Layer 6 of a small transformer language model trained on English Wikipedia (9 layers, counted from 0, width 128).
Take only the direct path to the model's output, skipping the later layers: a vector added to the residual stream pushes a token's score in proportion to its dot product with that token's output vector.

Output vectors of the tokens that the questions are about. A number n stands for (n - 500) times 0.0078.
" Career": 500 540 467 461 484 464 515 545 511 463 528 460 497 567 472 434 555 497 503 386 486 436 485 473 524 455 501 528 487 431 436 513 540 527 628 650 476 536 604 430 408 549 527 514 493 538 505 497 539 547 488 409 503 538 573 497 588 443 404 514 517 455 469 457 538 479 512 491 511 493 500 545 451 508 503 478 493 574 516 518 511 496 528 508 523 473 506 464 581 460 568 469 520 495 588 448 526 464 423 494 365 388 472 483 562 522 490 427 528 490 461 564 432 476 536 574 450 549 519 546 396 508 570 604 537 582 460 460
"erous": 504 579 489 471 538 490 406 650 475 501 666 431 529 535 433 466 478 538 430 411 466 442 402 330 448 428 410 495 525 500 467 540 535 483 517 542 419 466 586 543 472 448 543 511 427 646 501 498 545 545 443 460 444 638 540 498 515 506 542 515 491 468 445 551 518 462 527 455 564 453 600 563 402 559 473 433 515 550 519 373 443 538 460 447 627 460 484 517 458 644 418 470 473 421 450 473 470 479 554 495 444 487 524 565 459 566 512 522 467 650 419 480 530 531 569 456 520 585 375 447 360 609 485 410 514 529 524 625
"ecut": 512 544 488 495 504 493 474 492 579 453 502 514 531 556 490 518 444 484 462 466 500 449 444 431 498 529 439 531 564 489 495 574 626 488 512 574 508 467 532 477 435 555 531 492 452 595 501 417 564 485 533 460 511 543 587 500 542 505 487 442 495 460 575 502 384 471 515 396 441 479 583 509 433 518 446 431 595 508 605 520 559 623 536 393 485 499 562 432 563 619 521 501 583 402 515 527 481 504 552 503 431 496 542 540 506 452 594 415 517 474 513 436 554 569 446 420 411 462 464 498 350 494 622 490 541 544 496 513
"mary": 515 522 477 482 501 443 510 454 544 490 564 508 584 519 482 397 488 434 571 459 574 455 528 419 417 474 447 510 522 560 527 533 551 567 549 563 500 488 542 597 485 443 508 573 494 590 504 449 593 481 562 480 395 559 616 582 603 585 496 436 479 407 491 531 495 432 529 484 415 433 529 502 396 587 486 414 397 569 533 522 494 526 451 505 586 515 598 575 539 657 445 506 460 437 523 515 544 551 527 434 440 488 479 484 532 486 563 400 575 505 430 524 523 474 592 508 536 552 438 581 347 512 510 411 502 422 479 485
"ividual": 509 535 485 427 508 567 483 587 590 506 544 482 452 532 398 523 551 486 498 443 516 480 422 445 388 445 509 488 543 475 532 503 520 452 531 519 481 428 560 424 491 561 568 498 405 618 502 435 509 487 500 418 459 526 605 483 624 475 500 441 510 456 453 434 513 415 507 423 489 498 524 477 379 550 510 557 574 505 516 484 508 599 544 540 593 453 541 473 513 589 445 551 520 456 580 458 556 526 574 466 431 467 444 585 499 512 531 459 479 528 394 543 464 504 494 529 452 468 423 492 413 433 523 443 478 489 477 444
" frequ": 497 543 478 484 511 475 466 498 538 492 541 478 516 522 442 530 554 561 513 537 564 512 457 545 479 421 477 450 477 523 499 431 513 505 494 540 472 497 502 501 457 495 523 473 451 519 502 493 503 454 546 497 473 544 522 495 513 507 489 432 470 473 501 540 426 501 521 443 447 423 509 513 537 461 520 434 520 484 528 446 513 524 463 496 515 535 534 511 499 606 441 442 548 489 496 493 444 503 541 548 482 436 481 521 483 536 564 467 556 494 539 494 513 424 541 499 467 538 473 636 475 491 431 499 513 472 446 489
"lement": 516 509 488 497 571 450 429 561 521 521 570 560 559 499 438 409 477 510 568 471 416 506 529 437 511 454 564 485 462 440 508 492 547 489 413 558 476 389 495 545 497 496 452 458 467 638 503 497 420 553 477 417 559 495 602 385 497 512 533 500 462 524 470 442 414 418 511 527 513 401 508 529 520 622 522 370 462 528 530 515 566 465 563 518 558 484 503 531 480 587 491 453 533 451 551 412 485 419 570 466 492 399 638 518 507 425 494 470 551 518 517 491 509 458 534 541 459 537 476 529 383 443 509 429 523 469 454 440
"====\n": 492 590 491 503 485 455 518 433 472 506 527 481 462 509 468 463 485 497 582 513 527 452 523 464 419 489 439 424 533 528 481 503 403 497 463 513 508 453 453 523 435 517 397 539 459 471 500 444 600 546 620 442 490 600 549 443 523 497 542 452 542 423 473 503 545 460 507 437 522 525 544 489 449 505 508 516 482 491 436 476 511 530 477 436 554 481 566 536 515 672 529 566 406 480 593 509 446 479 466 432 459 403 480 649 588 511 469 388 472 528 422 609 463 494 534 542 469 503 517 498 382 451 588 433 423 497 433 491
"IT": 511 487 488 530 460 429 494 529 511 473 550 422 563 545 564 487 539 545 569 483 499 468 450 478 430 534 493 478 508 481 488 482 522 509 584 553 560 456 517 434 476 565 572 475 484 533 502 565 549 484 508 501 490 530 569 414 541 501 476 442 512 500 492 513 508 469 527 392 423 517 497 484 418 513 531 511 483 539 504 521 527 491 519 451 495 483 549 543 514 534 453 586 553 445 515 485 478 495 535 574 475 412 521 528 500 519 483 475 449 568 506 549 447 545 526 596 475 537 518 517 371 524 487 524 488 492 468 480
"il": 500 465 507 593 503 530 552 467 508 507 591 526 557 503 437 428 474 570 452 496 514 488 521 523 471 440 503 521 541 465 409 538 475 506 530 434 397 474 507 547 529 482 451 503 543 582 501 516 538 473 494 478 481 414 446 479 516 560 567 524 450 558 477 539 531 433 523 544 501 517 562 482 525 482 486 461 545 569 504 532 512 476 521 500 503 473 519 536 485 626 544 502 504 497 507 506 500 511 490 486 498 550 484 510 475 488 488 562 511 537 519 471 521 480 543 520 447 477 525 504 468 534 525 503 576 534 565 465
"day": 507 544 495 514 593 514 412 580 511 488 500 464 562 551 374 552 490 462 491 575 469 481 423 415 578 553 435 514 494 575 434 457 547 550 496 561 512 520 554 531 473 589 523 497 445 587 501 467 703 520 496 567 563 541 580 511 561 591 467 476 490 471 486 500 477 509 460 391 520 532 552 498 452 592 597 421 442 491 508 475 411 596 507 402 498 589 526 514 508 565 508 540 567 490 533 490 485 567 488 500 589 433 527 576 520 434 596 448 543 624 458 526 523 545 548 516 513 473 502 502 398 464 711 515 511 441 559 426
"teen": 497 553 473 497 452 507 457 500 479 518 639 432 473 482 507 462 504 516 472 545 585 539 561 432 493 551 463 504 541 477 421 494 540 516 514 545 463 510 568 513 497 529 592 506 498 522 499 515 567 500 569 402 504 576 606 562 485 515 449 485 507 387 420 504 494 491 531 435 495 438 527 566 507 549 569 559 458 512 567 548 413 583 430 514 570 562 504 451 446 433 531 540 541 465 524 457 538 406 525 463 525 529 541 439 503 561 568 452 511 581 462 508 500 492 516 610 571 532 517 569 346 474 530 438 538 532 492 517
" includ": 513 583 370 331 505 416 446 522 532 434 574 364 548 533 399 460 503 539 643 441 500 518 383 424 486 450 462 484 568 431 389 431 551 478 589 639 438 376 571 423 430 493 528 428 365 626 507 411 664 493 570 306 444 642 570 383 562 421 485 368 495 340 393 450 370 423 498 332 503 416 570 516 349 537 594 378 602 518 475 514 529 685 425 427 694 565 661 467 585 638 435 560 509 387 565 324 417 391 592 584 367 356 541 544 639 456 833 232 469 563 456 487 480 574 614 541 461 674 351 580 76 503 510 422 447 446 525 483
" Navicula": 531 576 393 321 503 403 405 619 580 395 623 370 616 602 282 407 525 536 619 377 497 528 379 352 483 403 369 483 610 386 352 466 596 435 666 662 419 351 610 427 324 503 535 425 358 707 511 397 637 464 654 307 412 789 628 395 621 421 452 311 452 260 371 449 324 386 536 253 435 307 569 558 330 614 600 380 547 530 472 528 584 691 439 424 703 591 658 440 553 687 392 597 511 371 587 331 432 413 644 559 363 260 564 616 656 404 776 269 443 581 381 523 493 670 645 609 434 606 308 599 24 513 608 360 455 415 524 471
"ime": 491 529 488 469 453 453 363 520 492 485 574 472 497 521 419 446 413 470 545 426 524 473 414 435 455 517 516 463 507 345 492 526 539 508 538 543 560 485 554 468 578 511 546 510 433 583 502 464 590 528 475 519 505 469 616 483 519 470 472 531 495 568 482 554 476 553 523 504 480 443 477 566 517 511 428 579 432 515 579 583 533 456 513 553 485 578 533 503 557 670 466 530 474 561 538 491 535 484 526 406 483 523 488 542 456 552 491 508 514 487 457 575 508 478 553 518 433 502 461 491 423 497 562 491 553 443 504 470
"de": 493 494 480 480 507 524 393 540 535 503 517 565 573 518 455 506 468 486 506 531 434 539 543 450 537 513 526 462 544 584 458 451 513 460 534 508 497 488 519 470 512 489 414 430 452 515 503 489 530 472 534 601 510 469 468 474 483 516 469 492 465 438 516 491 456 453 512 486 458 489 460 550 509 530 529 467 398 564 507 438 515 589 474 446 493 542 512 453 474 492 502 512 498 527 535 467 429 541 522 454 556 440 596 462 513 474 544 468 481 524 406 453 544 466 490 515 499 477 526 472 423 471 567 476 506 455 576 616
"ensive": 503 520 466 478 431 439 444 595 539 477 537 518 541 526 418 480 474 482 450 431 540 478 419 385 494 408 499 489 490 525 447 485 477 491 462 516 501 443 528 519 532 504 503 517 454 507 503 442 441 531 530 404 510 571 533 446 551 504 538 444 519 488 563 455 488 503 471 542 405 474 487 528 517 544 505 418 484 550 406 489 412 534 539 531 573 518 546 508 473 558 530 550 473 450 595 489 497 583 555 503 433 465 472 558 430 529 522 413 547 568 437 516 616 474 541 573 471 477 477 582 374 494 480 485 506 455 591 432
" audience": 518 538 493 401 459 592 473 552 479 484 541 434 503 529 358 519 493 484 572 450 487 501 461 537 438 447 491 512 511 476 478 464 483 532 579 528 524 508 542 563 452 480 555 434 470 571 500 467 572 501 510 464 471 529 579 480 578 480 539 430 478 478 523 565 369 481 474 419 562 485 500 489 468 493 482 479 496 525 487 529 431 544 542 443 549 570 523 480 510 591 462 509 484 508 479 450 522 411 511 472 400 367 474 521 524 475 551 382 509 507 486 619 528 539 488 556 491 576 493 551 479 447 455 488 531 490 485 509
"opher": 513 515 461 376 503 583 560 470 486 518 599 494 502 537 446 485 548 556 562 480 474 516 484 374 464 422 526 563 449 553 400 483 522 442 575 465 419 429 521 521 510 579 508 463 421 560 504 452 638 478 578 484 484 533 530 497 558 406 492 487 537 461 541 502 478 502 498 507 475 397 461 556 439 556 547 481 521 555 623 524 591 487 539 533 549 535 587 414 569 634 443 535 530 433 519 480 559 491 515 598 489 516 468 530 481 483 545 439 427 453 450 435 404 480 518 466 440 457 453 490 346 539 547 511 444 528 547 468
"00": 498 496 499 473 520 550 481 568 518 477 517 514 477 498 549 512 484 528 556 517 458 451 458 438 514 487 465 539 555 526 491 502 443 473 530 502 500 454 506 478 493 490 519 494 521 507 501 442 453 402 575 543 516 576 478 486 511 505 491 409 529 484 470 573 472 453 477 396 423 539 514 521 431 476 475 504 531 591 503 476 526 561 444 515 536 503 462 496 540 482 539 507 480 479 475 519 459 474 466 509 520 417 557 468 449 504 538 518 435 454 520 540 463 493 469 513 486 591 480 521 434 520 451 500 573 523 560 451
"ably": 488 469 467 430 588 468 381 498 489 507 508 404 558 561 421 505 459 568 491 424 570 475 433 467 526 441 431 471 545 454 496 573 475 532 534 434 374 461 519 442 468 447 580 470 550 559 502 461 469 605 531 434 365 549 525 510 535 527 476 482 548 481 436 505 464 379 622 467 442 454 534 618 416 583 475 415 543 537 497 392 519 473 447 426 446 527 455 483 531 604 418 390 523 441 587 400 543 460 498 422 524 523 459 518 480 462 534 492 538 506 604 508 536 529 576 582 524 487 436 562 368 450 463 432 503 474 497 530
" Binomial": 501 576 484 380 620 429 323 540 511 460 480 504 617 513 512 525 462 570 471 416 498 489 494 433 435 508 498 446 513 380 374 467 451 469 628 558 370 379 605 513 418 448 484 433 376 529 505 426 604 488 606 402 536 612 420 455 538 517 500 477 527 528 465 444 528 414 505 453 446 443 452 544 502 415 544 439 590 389 508 450 444 457 359 426 676 509 612 453 587 525 466 461 563 479 504 408 484 523 385 580 431 413 490 517 494 440 513 454 539 481 459 487 594 638 542 613 571 474 398 538 316 505 519 484 471 394 508 473
"Location": 509 514 496 495 493 486 495 532 599 484 548 507 518 562 528 479 439 580 505 560 478 467 545 479 512 498 567 484 489 460 433 546 440 520 554 621 394 452 497 530 426 459 484 454 495 528 504 500 518 482 509 457 510 591 500 507 470 518 493 461 499 564 482 487 462 509 449 413 445 490 497 554 529 520 496 445 468 463 417 497 500 613 365 433 487 570 589 598 449 505 476 489 510 515 482 420 536 510 539 464 426 348 466 591 546 508 562 480 460 522 441 608 505 569 574 565 501 477 441 562 327 529 482 393 586 423 525 440
"ie": 493 545 505 460 519 503 422 480 459 493 519 511 531 488 412 495 577 469 447 511 556 552 510 413 547 510 538 502 485 512 453 542 499 484 463 431 487 487 466 454 569 550 541 490 455 491 501 466 522 554 526 396 477 443 618 520 539 503 515 518 482 562 502 497 564 470 485 530 504 552 470 524 488 515 544 493 497 565 558 477 534 484 568 517 563 516 511 476 510 531 535 479 461 558 502 461 484 472 555 523 555 521 501 512 490 518 480 572 496 528 482 464 475 506 432 499 528 468 427 492 435 440 482 526 490 542 531 468
"liest": 529 438 470 427 546 486 419 482 497 466 583 463 481 529 466 486 506 512 491 472 538 451 487 432 401 429 482 456 500 562 504 463 491 556 502 560 340 414 544 614 455 444 520 487 413 610 500 477 580 494 615 487 495 513 530 461 569 521 434 428 458 517 411 445 457 517 474 394 512 427 494 608 553 548 535 445 535 525 493 524 415 604 517 492 518 537 482 463 509 552 518 432 572 449 505 486 536 565 561 458 507 468 488 623 502 535 684 496 514 617 483 433 638 429 594 536 531 669 500 559 294 647 576 403 434 521 602 435
".": 494 514 524 529 539 595 562 552 448 522 504 577 525 486 542 522 395 502 530 455 539 573 511 555 448 528 479 470 509 513 521 547 464 471 418 482 564 538 463 532 514 558 491 479 538 514 497 523 436 532 457 545 516 482 451 514 482 524 478 590 451 527 532 515 503 550 516 490 494 558 446 455 590 491 497 532 512 440 542 472 474 474 500 521 494 510 434 571 477 481 524 465 500 509 526 533 445 487 474 457 513 539 473 490 449 524 443 553 559 504 554 537 540 507 448 490 502 493 494 459 504 469 429 558 398 481 538 435

Each question shows what one neuron of this layer's MLP adds at an activation of 1. A number n stands for (n - 500) times 0.0021.

n445: 495 390 516 308 453 554 374 441 490 570 437 452 518 584 468 522 480 367 525 419 496 527 380 506 504 512 448 573 534 508 502 496 424 407 463 584 494 439 496 663 421 513 527 527 548 445 784 410 549 547 409 462 618 650 533 572 490 493 471 521 518 453 498 547 450 491 498 596 492 393 526 534 458 469 556 582 446 435 528 533 498 479 532 498 599 496 498 475 492 433 535 432 500 414 430 502 390 406 414 587 554 591 522 404 428 531 810 539 538 494 511 502 464 453 648 513 407 531 494 556 562 439 604 356 345 455 456 514
Pushed down most: "il"

n214: 554 614 491 380 477 469 604 518 453 504 502 483 459 480 494 472 531 576 584 540 591 438 518 354 523 392 436 543 656 524 463 469 529 537 491 473 436 446 574 563 598 484 441 492 457 423 442 588 605 550 603 430 517 459 589 526 586 548 506 523 556 546 473 517 527 354 504 385 516 534 449 554 490 436 448 541 549 492 456 489 585 515 610 563 479 475 467 422 542 515 629 564 391 452 311 648 579 610 520 490 541 553 375 457 504 424 575 524 380 482 527 409 586 528 448 432 420 546 642 450 563 462 413 633 529 454 539 536
Pushed up most: "opher"

n65: 448 425 618 416 528 590 672 480 420 561 609 533 455 537 489 463 494 423 480 582 548 493 584 478 582 538 465 649 495 513 536 462 525 575 403 463 531 447 488 603 562 502 624 573 421 374 684 517 445 553 613 493 483 657 449 536 403 533 437 507 676 381 644 508 495 574 435 530 471 660 484 391 558 560 576 419 490 537 390 554 493 583 483 426 584 470 406 486 541 502 470 573 597 528 461 551 597 509 482 532 643 442 612 589 562 436 536 562 541 432 504 540 620 584 593 400 556 460 330 487 367 477 587 577 430 476 702 496
Pushed down most: "ime"

n20: 652 608 514 430 484 522 476 456 390 429 374 424 629 665 590 623 423 568 517 465 527 560 504 595 473 324 496 386 546 523 486 705 656 592 365 534 509 592 454 511 576 383 467 485 412 537 696 573 494 568 538 537 422 610 412 461 509 402 500 498 597 516 473 586 592 426 435 494 468 436 559 588 543 478 573 602 528 509 500 618 553 333 535 519 541 519 564 449 500 426 565 445 490 513 613 427 564 476 455 555 599 459 517 591 529 541 542 500 637 572 594 485 445 444 558 559 532 479 548 534 503 437 502 500 500 489 433 563
Pushed up most: "ably"

n42: 491 477 305 580 536 543 426 500 475 344 528 428 569 566 468 431 524 514 551 512 527 527 601 494 479 486 480 526 615 433 465 478 524 488 608 613 525 442 571 590 582 520 539 504 502 548 878 579 517 555 376 542 500 504 459 465 606 615 551 429 458 550 340 524 476 429 580 419 504 484 472 510 468 504 521 492 702 440 541 554 426 550 422 510 484 498 437 427 363 552 543 524 591 425 416 546 616 490 460 599 412 425 556 590 427 597 528 525 472 469 462 498 431 532 569 494 484 583 408 490 548 498 568 454 573 582 570 573
Which three tokens does it push up most, strongest first? " Navicula", " includ", "erous"

n184: 625 371 459 436 498 414 446 429 617 433 552 465 519 589 494 524 475 546 519 485 599 392 331 431 464 561 560 580 567 457 542 538 469 536 568 459 483 426 531 403 652 543 629 570 460 456 580 481 452 367 479 359 491 307 588 507 566 468 414 558 598 439 466 498 679 475 619 411 393 461 438 612 487 596 485 417 564 563 502 341 423 371 525 603 420 449 376 471 492 537 415 476 439 482 432 420 435 536 478 478 506 547 440 512 403 517 447 507 496 513 533 542 633 493 559 525 482 406 496 452 571 631 386 539 533 476 578 601
Pushed up most: "ably"

n173: 436 420 517 423 596 451 438 572 535 364 435 519 604 506 479 500 360 631 559 467 376 467 545 528 528 438 419 445 396 504 553 456 577 301 524 599 463 434 436 542 489 346 599 509 529 535 362 506 584 505 595 484 545 600 598 520 473 581 520 600 521 495 393 540 579 565 331 534 601 533 565 550 566 461 535 586 589 454 424 537 552 317 555 547 487 481 659 593 473 459 542 356 434 435 493 487 488 459 570 525 598 494 472 566 487 685 519 557 404 507 482 504 399 584 491 516 567 553 600 438 540 449 625 494 439 528 547 329
Pushed up most: " Binomial"

n85: 724 399 504 495 659 575 469 495 571 380 394 495 395 430 392 585 427 517 348 470 397 528 405 418 633 505 601 444 500 541 473 591 552 493 686 418 417 493 430 491 541 636 559 535 514 502 512 396 500 470 461 469 478 526 559 591 472 431 432 536 522 498 622 469 556 510 436 418 386 567 634 402 558 537 460 588 458 422 482 496 376 592 426 427 533 382 484 414 497 400 466 495 404 464 435 606 458 498 390 505 428 436 599 290 649 344 406 363 531 601 380 491 526 427 423 498 444 470 509 500 454 490 566 504 599 576 410 524
Which two tokens does it push up most, strongest first? "ecut", "day"

n354: 513 451 535 624 495 398 481 530 479 451 634 490 454 557 444 324 416 519 638 478 471 473 485 520 576 513 449 448 632 361 519 365 527 459 421 505 637 487 548 425 648 566 486 536 482 517 471 406 464 442 322 473 605 456 420 599 326 472 566 452 447 585 622 496 493 451 471 443 480 642 406 495 560 417 439 466 532 600 438 500 450 551 476 491 500 591 448 498 564 427 430 618 381 332 523 375 462 551 529 484 358 492 449 550 613 482 505 397 554 407 496 446 589 617 670 532 488 560 615 493 418 434 468 589 498 568 472 586
Pushed down most: "opher"

n156: 490 581 466 405 352 524 407 569 575 519 558 500 512 474 466 427 449 709 534 489 569 485 449 431 575 570 448 534 498 572 601 481 502 545 376 404 391 459 455 467 354 509 496 480 500 474 506 633 462 391 422 520 666 378 440 407 522 385 553 381 474 561 390 498 530 594 514 485 511 451 470 486 532 539 502 592 533 548 596 484 554 386 315 520 486 677 466 491 688 432 318 439 397 560 391 528 486 477 637 540 473 531 561 423 536 445 548 445 407 483 502 568 534 393 585 513 433 513 544 421 446 468 469 409 402 589 509 609
Which three tokens does it push up most, strongest first? " includ", " Navicula", "opher"

n250: 434 455 569 422 457 569 600 440 518 382 323 505 396 534 623 349 463 514 442 511 476 591 458 483 553 526 521 629 592 543 561 456 482 554 537 534 457 450 609 602 409 489 407 563 428 418 620 438 456 433 620 451 628 635 530 579 436 547 424 536 486 688 576 347 544 452 431 502 485 395 505 660 462 361 601 450 519 607 523 490 421 577 435 529 496 560 574 493 628 461 525 469 502 651 586 384 463 464 524 487 534 519 496 409 477 579 572 526 551 444 549 610 571 512 462 442 410 428 544 439 583 440 544 504 386 550 392 593
Pushed up most: " Binomial"

n149: 382 475 457 383 377 495 595 477 549 505 585 522 530 409 484 426 570 587 465 449 340 486 464 347 455 502 537 374 477 502 278 445 467 439 502 595 450 452 577 507 505 601 530 448 551 490 446 388 500 624 646 390 651 554 408 360 416 362 630 474 517 630 512 413 474 397 551 559 390 493 632 481 582 432 548 448 522 509 386 515 517 547 502 302 593 489 493 512 426 438 332 482 455 426 581 477 414 472 620 474 440 487 525 580 507 447 540 479 410 486 520 388 479 535 552 526 514 598 528 612 602 382 488 405 563 425 409 535
Pushed up most: " Navicula"

n410: 443 511 634 561 430 494 596 500 487 662 522 572 469 436 519 475 491 490 539 424 378 590 457 536 596 488 401 390 472 554 563 561 550 365 473 670 413 473 436 533 516 381 531 486 524 392 318 438 517 540 561 546 624 516 445 609 520 462 474 442 473 488 465 513 455 598 493 489 560 556 516 476 504 516 483 494 458 579 518 574 587 594 435 621 538 523 500 433 334 442 459 468 565 397 470 475 533 466 508 490 448 566 487 459 489 597 449 444 423 490 516 560 555 523 612 556 476 430 717 492 568 504 361 425 532 554 474 542
Pushed up most: "teen"

n2: 467 597 271 427 515 521 465 567 500 567 576 383 507 525 379 338 526 533 439 594 490 571 625 375 592 580 468 502 459 598 551 482 580 506 631 438 456 452 436 476 614 515 562 572 554 491 445 393 460 486 529 489 599 537 500 492 596 490 502 407 607 592 469 546 478 553 492 486 561 437 642 693 455 539 525 491 456 636 417 567 430 509 504 470 578 451 541 509 516 502 478 453 466 531 441 595 543 395 519 515 543 426 525 574 479 508 507 608 557 454 519 428 532 482 368 229 478 447 526 487 481 571 408 470 603 638 488 578
Pushed up most: "erous"

n306: 463 728 673 395 491 531 582 478 616 490 373 528 561 530 395 463 553 465 680 431 558 493 479 558 444 496 498 589 511 435 397 462 477 486 486 344 483 459 535 453 534 525 540 375 536 632 534 500 460 354 478 473 570 473 507 367 549 477 572 414 576 634 456 506 615 380 476 473 434 558 442 439 426 488 553 533 363 478 492 465 371 409 603 407 612 513 417 527 462 590 567 614 490 495 470 369 566 484 493 534 489 548 467 474 491 469 486 406 483 491 572 546 561 591 540 311 502 640 571 537 391 403 498 579 453 645 408 575
Pushed up most: " includ"

n381: 489 469 560 443 548 430 473 584 485 520 489 461 539 402 447 560 493 545 554 486 546 574 435 409 471 484 521 502 549 518 496 465 358 537 362 473 460 506 502 565 531 514 592 472 457 414 369 488 438 644 585 533 334 392 432 427 443 617 365 533 465 469 492 614 536 441 480 515 562 438 413 544 360 572 372 565 553 524 585 506 483 492 576 541 603 410 512 393 497 476 432 489 555 698 464 472 500 460 434 357 556 372 414 528 443 425 411 482 430 510 462 502 414 504 563 616 593 548 494 445 555 604 510 551 584 494 396 424
Pushed up most: "ably"

n450: 580 535 480 591 466 542 397 485 540 521 436 581 549 489 510 585 477 612 385 422 587 545 368 466 662 569 553 462 352 459 573 430 642 405 475 520 438 614 539 439 415 460 471 597 504 410 511 468 465 575 402 577 537 491 541 615 456 438 485 544 449 446 498 601 561 473 470 566 586 410 459 413 594 504 554 435 408 545 539 437 505 567 712 605 567 489 542 434 387 379 618 545 449 613 478 504 475 547 611 586 537 543 434 525 506 446 635 625 471 461 458 552 403 531 584 496 507 543 424 374 407 520 624 533 524 581 557 406
Which two tokens does it push up most, strongest first? "ie", "day"

n328: 455 556 430 490 635 573 470 466 498 562 513 510 538 568 493 392 522 427 458 633 491 487 396 522 570 567 631 517 605 589 421 517 440 473 502 418 556 478 557 593 642 642 641 609 489 366 634 528 383 485 529 530 569 580 498 466 511 531 589 599 478 461 437 536 570 446 475 592 386 395 498 470 463 450 388 415 649 478 427 469 581 551 605 450 606 531 700 461 489 542 568 542 525 589 435 429 584 549 445 594 481 538 447 457 552 556 402 368 552 564 550 507 557 529 517 601 622 429 439 610 617 664 523 519 411 458 472 688
Which three tokens does it push up most, strongest first? " Binomial", "ensive", "ie"

n165: 566 552 372 403 372 483 530 405 543 449 563 513 590 555 547 562 466 467 419 487 430 353 419 494 500 644 478 458 479 469 522 456 438 404 424 504 539 401 486 542 323 545 612 531 472 556 592 537 488 502 594 523 502 496 643 569 396 536 568 521 614 502 504 518 566 513 473 484 508 589 566 539 556 479 508 547 473 604 450 560 569 506 518 420 470 559 679 543 632 364 559 687 486 426 539 402 440 558 523 515 442 549 583 662 504 550 601 577 564 486 604 625 604 495 502 410 458 485 435 435 636 513 443 427 402 451 538 567
Pushed up most: "ecut"

n68: 548 483 488 622 528 431 462 551 430 496 463 591 523 387 506 412 542 506 498 560 449 523 564 494 590 639 403 509 510 510 463 544 421 496 550 430 517 467 515 578 446 450 480 479 727 488 339 364 557 385 553 458 508 480 612 582 439 531 427 494 382 468 642 530 405 526 493 553 596 545 626 528 509 502 525 469 538 444 496 435 504 560 467 479 493 457 478 510 565 478 524 276 453 520 436 513 479 384 525 464 576 504 435 557 496 564 455 618 459 506 584 436 427 553 446 565 618 438 477 512 391 638 463 469 520 536 461 456
Pushed down most: "ividual"

n162: 437 483 473 466 532 665 584 589 522 455 487 525 585 496 524 513 578 471 601 418 506 566 530 391 536 452 445 513 518 465 388 611 504 534 651 561 431 552 467 547 470 512 433 413 623 494 747 578 376 435 435 427 479 596 508 498 354 361 472 464 665 488 557 420 410 384 539 428 496 591 537 430 436 491 510 567 538 460 446 538 413 480 550 539 471 538 543 480 553 373 612 530 469 358 464 521 330 508 517 504 513 586 460 479 566 498 477 519 457 548 550 494 504 544 500 586 500 541 420 521 533 510 547 434 439 452 447 553
Which two tokens does it push up most, strongest first? " Navicula", " includ"

n14: 388 634 377 532 553 556 478 556 565 428 510 543 486 593 428 402 610 632 484 596 546 449 564 475 552 636 610 430 474 529 433 490 470 528 554 533 553 479 510 498 529 602 461 468 446 464 450 583 605 505 485 648 382 448 460 447 431 563 442 533 418 502 596 612 496 310 457 373 441 543 582 533 482 603 528 500 424 384 512 456 378 522 539 432 578 434 537 537 650 425 377 554 468 538 487 540 466 504 475 470 639 384 563 518 566 415 435 504 514 551 704 557 431 512 502 493 393 441 536 551 628 429 500 534 543 471 585 514
Which three tokens does it push up most, strongest first? "day", "de", "IT"

n103: 533 421 597 440 418 522 632 496 352 453 599 434 587 550 523 466 525 500 564 543 510 468 473 586 461 368 478 459 670 561 572 498 541 393 477 438 462 511 510 384 319 424 535 555 441 539 400 527 530 572 429 424 450 434 475 530 584 568 556 511 559 496 513 571 534 379 463 472 464 645 607 417 471 532 436 456 438 629 500 528 586 476 596 558 458 430 451 639 497 484 487 519 446 420 513 460 545 641 445 537 551 446 570 462 413 483 713 509 461 356 455 402 546 505 537 321 489 300 534 464 589 444 491 500 513 605 548 500
Pushed up most: "il"

n265: 488 382 547 412 645 560 604 597 451 327 550 584 452 548 510 523 511 397 709 485 343 648 473 410 481 432 622 416 444 519 559 545 415 439 527 363 500 536 562 487 564 598 453 572 498 364 611 494 508 583 604 457 448 450 594 611 481 602 612 522 582 452 516 565 496 478 447 613 566 563 560 517 447 409 385 606 410 502 534 591 550 493 500 553 582 438 533 411 497 446 587 495 572 442 324 417 491 535 458 554 565 544 496 518 451 419 444 434 502 494 519 387 422 507 500 411 493 561 517 502 464 567 487 458 517 464 413 574
Which three tokens does it push up most, strongest first? "opher", "ie", "00"

n463: 459 640 604 500 343 470 407 514 528 480 517 478 473 504 527 464 400 449 485 431 728 530 456 565 476 461 673 498 369 443 478 507 502 538 471 646 486 561 468 423 526 526 565 505 456 343 428 589 410 460 549 535 441 526 398 440 605 383 588 589 468 422 517 504 603 599 361 424 521 451 582 533 518 530 583 587 668 432 467 592 349 441 526 525 504 569 604 549 449 485 599 482 423 395 633 495 397 514 423 446 548 584 486 575 393 349 480 498 526 393 455 413 551 465 382 610 493 573 604 489 545 649 611 366 568 505 520 422
Pushed up most: "ensive"

n72: 360 535 422 387 608 502 561 509 435 642 509 456 434 493 331 507 360 318 427 475 504 509 320 533 515 568 562 435 481 536 593 483 484 486 582 505 460 446 534 555 427 412 580 552 509 595 465 540 468 338 373 338 510 523 359 473 569 552 535 447 422 570 562 511 548 417 571 651 502 536 434 493 570 504 580 329 451 540 342 540 454 603 572 612 481 522 485 560 480 580 505 585 513 675 570 475 515 561 473 444 476 487 493 502 368 486 517 477 419 493 369 514 733 409 481 500 400 563 436 550 426 438 422 532 544 466 511 440
Pushed up most: "ensive"

n64: 465 522 659 456 414 474 380 511 462 626 467 465 559 464 502 384 479 418 486 587 538 604 570 464 466 487 559 532 442 478 468 475 519 492 472 479 515 602 552 535 494 432 487 502 445 451 155 450 532 574 563 436 622 536 593 485 380 561 552 389 464 422 465 463 544 575 556 605 478 422 403 557 606 572 422 522 503 500 639 524 478 529 592 494 427 541 518 457 479 509 490 482 374 527 517 599 571 479 531 445 465 512 434 414 459 533 520 476 438 568 495 526 449 532 627 628 496 522 487 493 449 463 468 465 376 511 566 391
Which two tokens does it push up most, strongest first? "teen", "ime"

n134: 397 442 593 456 466 508 549 479 464 581 535 535 561 450 427 442 498 478 563 414 506 482 478 538 460 586 446 600 369 522 537 428 519 333 485 604 516 480 456 550 502 531 448 514 427 563 341 480 486 564 462 500 498 406 472 520 502 551 494 506 649 350 549 518 504 532 474 465 658 468 378 544 498 420 590 460 485 642 473 460 524 464 590 588 550 379 574 527 429 468 429 531 433 553 331 459 600 428 458 475 439 429 399 567 362 567 583 492 559 551 440 529 531 473 598 412 431 545 434 469 729 603 463 475 380 588 520 373
Pushed down most: "ably"